Layer 14 of a small transformer language model trained on English Wikipedia (17 layers, counted from 0, width 128).
A neuron adds its activation times its output weights to the MLP's output. To switch it off is to set its activation to zero at one token and run the rest of the model.

Output weights of the MLP neurons that the questions are about. A number n stands for n times 0.0061.
n18: -13 -16 -43 -42 -15 24 41 26 -15 12 -30 -15 -2 25 13 11 43 45 -20 15 -34 31 26 5 20 -13 6 -25 14 -11 27 13 9 -23 -22 -27 -12 21 6 -2 -51 -15 8 15 -38 20 -39 -13 -14 21 8 -12 3 19 -3 -28 30 46 41 6 -32 -29 49 24 -14 37 -34 -29 42 24 29 -53 0 44 6 -42 -2 -23 1 -18 5 5 -8 -17 12 22 -48 -19 -49 27 -16 2 4 -37 24 -35 5 -1 -11 22 29 -33 43 -28 -19 26 -15 21 42 13 67 3 42 -38 29 5 -28 9 -16 28 49 60 33 6 0 -4 35 -34
n72: -14 16 11 -1 -6 31 12 -33 34 15 65 -26 -3 11 43 17 -15 -1 -57 -61 -6 -43 -46 28 -27 -18 12 0 7 20 -51 -24 23 -5 -47 -57 -18 -13 31 5 45 6 21 -34 19 15 -24 2 -24 26 22 50 -21 40 -12 -18 -16 10 32 2 0 -50 27 15 8 -19 -10 3 -22 -29 28 -1 -59 46 -40 66 50 -25 11 21 -5 0 33 0 14 25 -14 18 -20 18 -37 25 -36 -7 -19 46 -18 2 -63 14 22 3 -15 -39 -35 16 13 17 -56 -32 -30 -26 -8 -4 19 18 27 -51 -26 -1 -25 21 31 -10 16 -30 5 27
n123: 13 29 30 -21 5 16 10 -7 -62 -41 -11 64 14 58 2 10 1 1 -48 5 -24 -9 -19 15 23 -2 5 -44 64 18 46 36 1 26 0 23 35 -30 -30 25 0 0 48 -55 -38 24 43 25 -4 -7 27 19 -7 21 -37 2 6 5 -8 -9 18 -18 -13 -7 -70 -1 -29 -43 8 -6 -49 60 -62 -30 5 9 11 25 -27 18 42 1 14 -34 -62 13 16 -32 -1 -23 4 -42 12 -60 27 -9 25 -7 -15 11 -21 -31 66 -12 -45 33 -25 25 -27 -23 -23 -17 18 12 9 -2 -13 -5 22 -5 12 -6 -43 -7 8 2 -17 24
n129: -58 11 11 42 -49 -33 -14 24 -26 56 -2 9 -6 -10 -19 -13 30 30 17 -32 -49 35 33 24 -16 -8 -49 -32 27 -19 12 -15 33 44 28 10 48 -41 -4 -31 -25 -8 44 65 -13 17 46 32 -54 -5 -11 -6 -8 8 34 27 19 42 15 -12 -21 -12 -30 -44 44 31 -39 -12 32 37 -40 -5 36 -40 24 4 -68 -33 33 0 -13 32 -5 27 20 45 -10 -32 18 -22 -47 -11 -19 -16 1 52 10 15 -25 -12 6 -21 1 33 54 -3 16 -13 11 12 -29 51 -2 15 -9 61 -22 29 -3 -44 -45 -12 42 8 20 -20 5 -10
n132: 49 -28 1 -45 -20 14 -57 10 7 -13 67 -11 2 -19 1 87 -9 9 3 28 -38 16 43 24 -1 18 -36 30 -20 -53 -5 -12 -11 6 -31 -45 -4 -36 -25 -58 57 20 14 39 -29 19 -12 25 -21 -13 33 22 52 88 -14 7 -31 -4 2 -11 14 5 22 -13 -8 -26 14 2 -1 22 -47 -12 -5 57 -20 55 -18 -6 42 -22 -45 35 30 -10 26 -16 -40 -18 6 -60 -16 -54 4 -15 -8 -23 -24 61 17 21 1 9 37 23 18 29 55 2 26 38 39 -17 -5 -24 35 10 23 -50 -5 -27 -4 4 -47 -22 6 21 -24 -7
n133: 9 57 -36 -23 -31 48 38 7 39 -70 21 -34 28 -17 5 -40 -21 -44 3 -9 -11 -9 -43 29 -27 24 8 23 12 -12 9 38 5 17 24 -21 13 -36 -21 -14 -21 -6 -10 -20 -17 37 36 -8 14 10 8 -8 12 -31 -30 25 -56 23 53 9 -14 -18 -9 11 -30 -19 -14 5 -16 -30 -4 -25 47 -5 7 11 -4 39 -52 23 2 19 -10 50 2 -46 -20 37 -39 41 7 -23 -63 20 -13 33 41 -25 -5 6 -24 -17 88 18 21 -19 -27 16 -23 -15 -46 21 13 -8 3 14 3 28 -25 5 22 0 -18 -50 -6 -13 -34 7
n173: -12 -13 -13 25 -28 -57 -68 9 21 -16 -20 46 -27 -21 36 32 16 -3 21 23 30 -32 20 80 1 -45 -22 -8 -27 8 36 -15 8 6 -24 -18 -42 -8 -11 13 -2 6 31 -36 27 2 -2 -57 -26 8 39 7 -20 30 35 -18 14 23 -57 -32 -27 -11 -50 30 17 45 -2 -49 -23 7 -17 12 18 -14 -56 13 0 3 12 13 -38 27 -22 -47 61 -8 -8 -41 3 -37 44 16 -36 20 -24 6 -63 48 46 -2 11 31 -14 19 -41 20 49 9 -12 -31 -11 5 6 48 -5 -22 38 2 -38 3 -10 23 -1 -11 3 15 23 6
n211: -19 4 -16 17 6 -21 -8 -22 -37 22 -20 -43 -41 9 33 58 -83 -2 54 -52 -13 -47 -34 -44 8 -5 -5 28 -26 -15 -14 24 -21 32 18 -11 9 -8 25 -34 19 -16 -43 -78 -2 -7 -19 -3 -33 -8 26 64 -12 10 -49 0 13 6 29 -3 -40 -12 5 9 29 -84 -22 36 21 -16 -2 -11 23 -9 -1 4 63 12 -17 19 62 28 -26 20 -9 -35 -23 -19 -17 33 -39 -34 -35 12 -6 64 12 16 -15 -45 9 14 20 39 -6 -3 -10 -6 -70 4 -17 31 -10 -8 3 54 -47 3 -12 -17 14 -14 16 -12 -44 26 3 20
n219: 9 -20 -26 7 18 -8 -33 49 -22 17 37 3 -49 -20 -10 -22 9 -18 -7 35 -19 4 -18 54 -22 -13 -62 -41 -32 -9 -54 0 -26 12 -14 -17 4 -5 -32 -14 5 15 2 27 -32 -16 -16 2 43 -3 4 27 50 -31 -10 54 10 5 -40 -1 -38 -42 44 -39 62 16 13 -36 -46 21 22 -8 -16 -30 38 -12 -75 14 15 -23 2 -11 -23 43 -20 52 10 27 -4 26 36 -7 -15 -5 31 -46 -37 25 23 -26 -5 -5 -9 36 7 32 1 9 2 -19 33 46 22 40 2 19 -6 -5 65 17 39 -13 -28 30 -9 36 -12 -11
n230: -2 -23 8 -31 -14 39 38 -13 -6 -56 -36 -5 38 -7 1 -27 0 -30 30 8 53 -17 -41 -25 42 -4 -1 -2 -28 -4 -24 -24 4 -14 47 10 -40 7 17 -13 7 28 26 32 39 -14 -11 32 24 2 -9 -13 -34 -6 -10 -10 -40 18 -13 45 -6 32 -17 14 -45 -34 55 -4 33 -51 -19 -6 12 -37 1 -1 -39 -28 24 1 -14 9 10 -13 18 17 -14 -1 -17 32 31 1 -60 13 -46 -8 -47 10 -4 6 -13 0 -31 -72 0 -42 35 7 -95 3 0 -53 27 -77 32 16 -48 26 -32 -17 -6 21 -22 -18 -25 -27 -21 -2
n249: -20 34 -25 61 -29 8 -4 -31 2 -70 -4 -47 49 25 -47 17 -1 9 10 -56 4 10 12 31 -38 -68 -9 -18 -17 18 -25 -41 3 -27 28 -21 17 -7 2 21 -21 12 -17 -9 45 -14 3 -10 29 -9 3 -39 1 -30 -68 -3 0 -16 -9 -49 47 -2 -9 -50 12 28 -27 18 -32 28 24 21 21 24 51 -49 38 -13 4 -39 -31 -34 14 -64 -14 29 11 -16 16 48 -3 -5 -59 -15 7 6 10 27 10 11 -8 2 10 -17 14 33 21 14 -50 -32 18 -25 44 -16 3 40 51 49 16 9 9 -52 -34 20 -18 -55 25 4

Each question names a token from some text and the token that comes next. It shows the activations a of the neurons there, in the order above. A number n stands for n times 0.11.

Then comes g, the gradient of the next token's log-probability with respect to the MLP's output, scaled to length 1. A neuron's effect is roughly proportional to its activation times (output weights . g). A number n stands for n times 0.0039.

" f", then "ence"
a: -2 -4 1 1 0 -2 -1 7 -3 0 0
g: 9 2 22 12 21 15 7 -12 -11 -21 11 22 -3 -17 -10 -2 -30 20 29 58 -46 29 -28 -10 36 13 16 2 6 -9 -27 -28 0 27 -44 37 0 -20 9 41 -27 12 17 21 -5 15 5 -13 7 -51 7 45 51 -33 -9 14 -18 0 15 19 26 -7 33 21 9 -11 21 -24 25 11 -5 30 -27 -2 1 -19 -8 -16 -30 -8 -17 -8 13 -20 10 -29 -10 12 -7 -13 -24 -22 -17 27 -49 17 -46 -23 27 -18 -5 19 -6 25 -9 -1 22 -30 34 -18 27 -1 -9 -8 43 -7 32 32 34 19 -4 -15 29 -14 18 -10 39 -11
Which neuron, switched off, raises the next token's probability most? n211

"n", then "ot"
a: -1 -12 5 0 -15 -2 0 29 3 0 -2
g: 32 0 -39 -5 -29 4 24 -12 8 -6 -17 -23 -4 9 9 -28 -7 69 11 7 19 -10 2 -3 -9 39 -47 -4 -26 10 -24 28 -6 29 -1 16 -1 -8 9 18 -44 -37 53 -2 1 31 -7 -17 -10 14 -35 6 -28 27 -7 -22 37 -12 24 -1 21 -36 7 6 -31 38 -6 -25 -15 -38 24 -21 19 -16 -14 2 -33 -37 33 5 -1 -2 0 3 -29 9 -38 -23 -35 -14 16 16 8 -20 -8 -19 8 -39 -1 -11 10 -29 -45 4 18 25 -17 -20 4 -17 -5 0 -29 -4 -43 8 -26 30 2 50 23 6 -11 30 -15 10 -18 2
Switching off which neuron hurts the next token most? n132

" f", then "inal"
a: -1 1 2 4 -2 -1 4 16 -1 0 -1
g: 5 -3 7 -8 2 6 -62 -53 2 37 -17 -26 -6 7 -17 -10 37 2 -13 56 -1 5 -11 -6 19 10 30 24 -45 6 -30 9 -5 11 -4 22 33 -32 -12 -14 -6 -20 2 1 -23 13 -4 -30 -5 -38 -16 -19 18 -10 6 17 16 -3 11 3 -24 -26 11 27 -24 2 -9 -9 44 18 4 23 34 -47 -31 -42 4 4 48 18 22 -27 -3 17 46 -36 -15 -10 40 -8 1 5 -15 -38 -20 14 -26 23 -6 14 13 -15 -7 30 0 -11 -10 42 5 3 2 0 -21 -19 -22 28 25 30 -11 50 12 6 -38 6 -18 16 -27 -19
Switching off which neuron hurts the next token most? n211

" n", then "um"
a: -2 1 1 3 -9 1 0 9 0 -9 -1
g: -8 23 16 8 -10 1 -11 42 47 30 21 24 17 -21 26 58 -35 36 -22 -16 -3 -11 12 -14 21 -6 -47 17 -7 23 26 -4 -27 15 4 34 5 28 -1 21 -57 -29 -26 -3 8 8 -43 -3 0 -19 21 10 -5 -21 9 -43 -6 1 0 2 23 46 0 34 -1 10 49 7 33 15 46 -16 0 17 -15 -31 25 -23 -14 4 -5 -8 42 16 27 0 -13 -25 -19 -8 6 0 -8 -32 36 12 -7 -9 -35 37 -3 -24 2 -13 8 56 -7 7 17 -8 -3 4 -10 12 -30 4 5 -51 -2 -29 -5 17 22 -8 -15 -2 -18 1
Switching off which neuron hurts the next token most? n230

"ul", then "ian"
a: -3 -33 -1 -1 -2 -4 2 -29 0 -2 0
g: 1 5 12 35 8 2 19 -2 58 14 -7 25 -29 -33 5 52 21 1 -12 -4 22 15 6 -7 17 28 38 18 34 -26 -1 16 -32 43 9 -16 12 -17 6 -15 -44 -24 -21 -4 44 33 8 15 12 4 29 13 1 -16 -17 -5 28 5 4 11 -17 10 -32 1 2 -5 8 -36 -20 50 -11 10 11 29 -14 58 6 19 -4 -14 24 -25 -45 9 7 -41 11 -31 22 -17 -34 3 9 0 25 9 16 12 4 25 16 -16 -24 32 -33 20 -18 -11 21 3 -30 23 -19 35 23 -7 14 9 0 -49 16 35 -38 17 9 18 18 -1
Switching off which neuron hurts the next token most? n72

"ent", then " and"
a: -3 3 2 0 -1 0 8 96 1 -15 -3
g: 12 -10 9 43 6 -29 40 -1 0 13 -10 12 -6 5 -28 3 -39 -56 8 39 -42 9 -29 -4 43 35 -19 4 -42 -20 9 4 -7 -5 15 16 13 -17 18 2 -15 2 3 -9 -18 -32 -16 27 -10 14 -9 -21 -35 44 25 23 15 -50 6 2 9 45 -2 -5 -17 -44 -19 41 12 22 19 23 -27 -18 -21 -2 6 2 -28 -34 1 -22 28 -50 28 6 -29 -69 -4 10 -22 18 -10 -7 -12 13 -20 23 -4 24 -7 -10 14 14 54 -4 -11 1 29 24 -1 20 19 3 23 3 9 -18 12 15 15 -6 -16 4 21 21 19 5
Switching off which neuron hurts the next token most? n211

"ational", then " l"
a: -2 0 0 9 -2 -2 5 0 1 -2 7
g: 17 -34 -18 13 -2 -1 -2 -11 -10 14 20 -7 56 -7 17 1 8 -4 -19 5 22 9 10 7 17 12 -28 0 13 1 -7 -14 14 -20 49 -10 -33 -9 16 -25 -17 4 35 10 -24 -2 -2 7 -11 21 28 -23 -26 16 -35 0 20 1 -9 -16 -16 42 -42 -16 -1 38 -19 -3 6 27 -10 -9 11 -7 2 -23 13 8 -16 -9 -31 -1 2 -59 -5 47 -30 -4 2 5 -62 -56 15 0 17 17 47 -3 14 30 9 -17 -5 -19 4 63 12 25 -34 -16 15 -4 11 5 -28 5 27 49 39 9 -8 8 -23 25 -31 -21 4 -43
Switching off which neuron hurts the next token most? n249

" a", then " se"
a: 0 0 0 31 48 -1 0 0 0 -1 18
g: -12 -27 -26 2 20 -1 0 -32 -39 -31 28 10 -21 9 17 29 -6 22 -1 -18 -13 -3 1 6 -52 -20 37 -41 13 -10 2 41 0 -1 -20 -7 24 41 -1 -38 -5 19 -31 4 -6 6 -15 45 21 -38 0 -25 -2 12 7 14 13 -1 23 -32 -16 -56 -34 -10 14 11 10 -17 -25 24 7 -13 -2 10 -3 -32 -15 -10 1 36 -5 -11 15 -28 1 44 -14 40 7 -5 39 -9 -1 -15 11 15 -35 -13 17 -52 -15 32 9 -2 -10 -31 24 -25 5 44 17 28 7 15 -7 50 -4 -23 -21 -1 14 -24 12 -24 30 45 0 17
Switching off which neuron hurts the next token most? n132

"ill", then " D"
a: -3 0 3 -53 -6 1 1 0 0 0 -3
g: 23 9 -26 -31 8 -12 -22 9 28 -13 -7 49 -28 9 14 27 -16 8 -16 -7 6 6 -12 89 24 -6 6 15 17 -3 4 -5 7 10 3 -55 29 -10 22 17 25 25 -26 -22 11 -20 -29 -4 34 -16 29 -15 7 22 16 35 -2 -18 30 23 49 10 14 -18 -29 5 22 -2 23 -29 21 20 -9 -6 -16 27 -2 2 8 25 -25 12 7 27 -4 4 -64 -20 21 30 -14 7 -4 14 9 -26 16 18 -7 -30 -21 -2 27 -9 -3 -4 -25 7 31 -14 23 -40 14 -9 -31 37 4 -47 -1 -12 -11 14 29 8 -39 0 2 -34
Which neuron, switched off, raises the next token's probability most? n132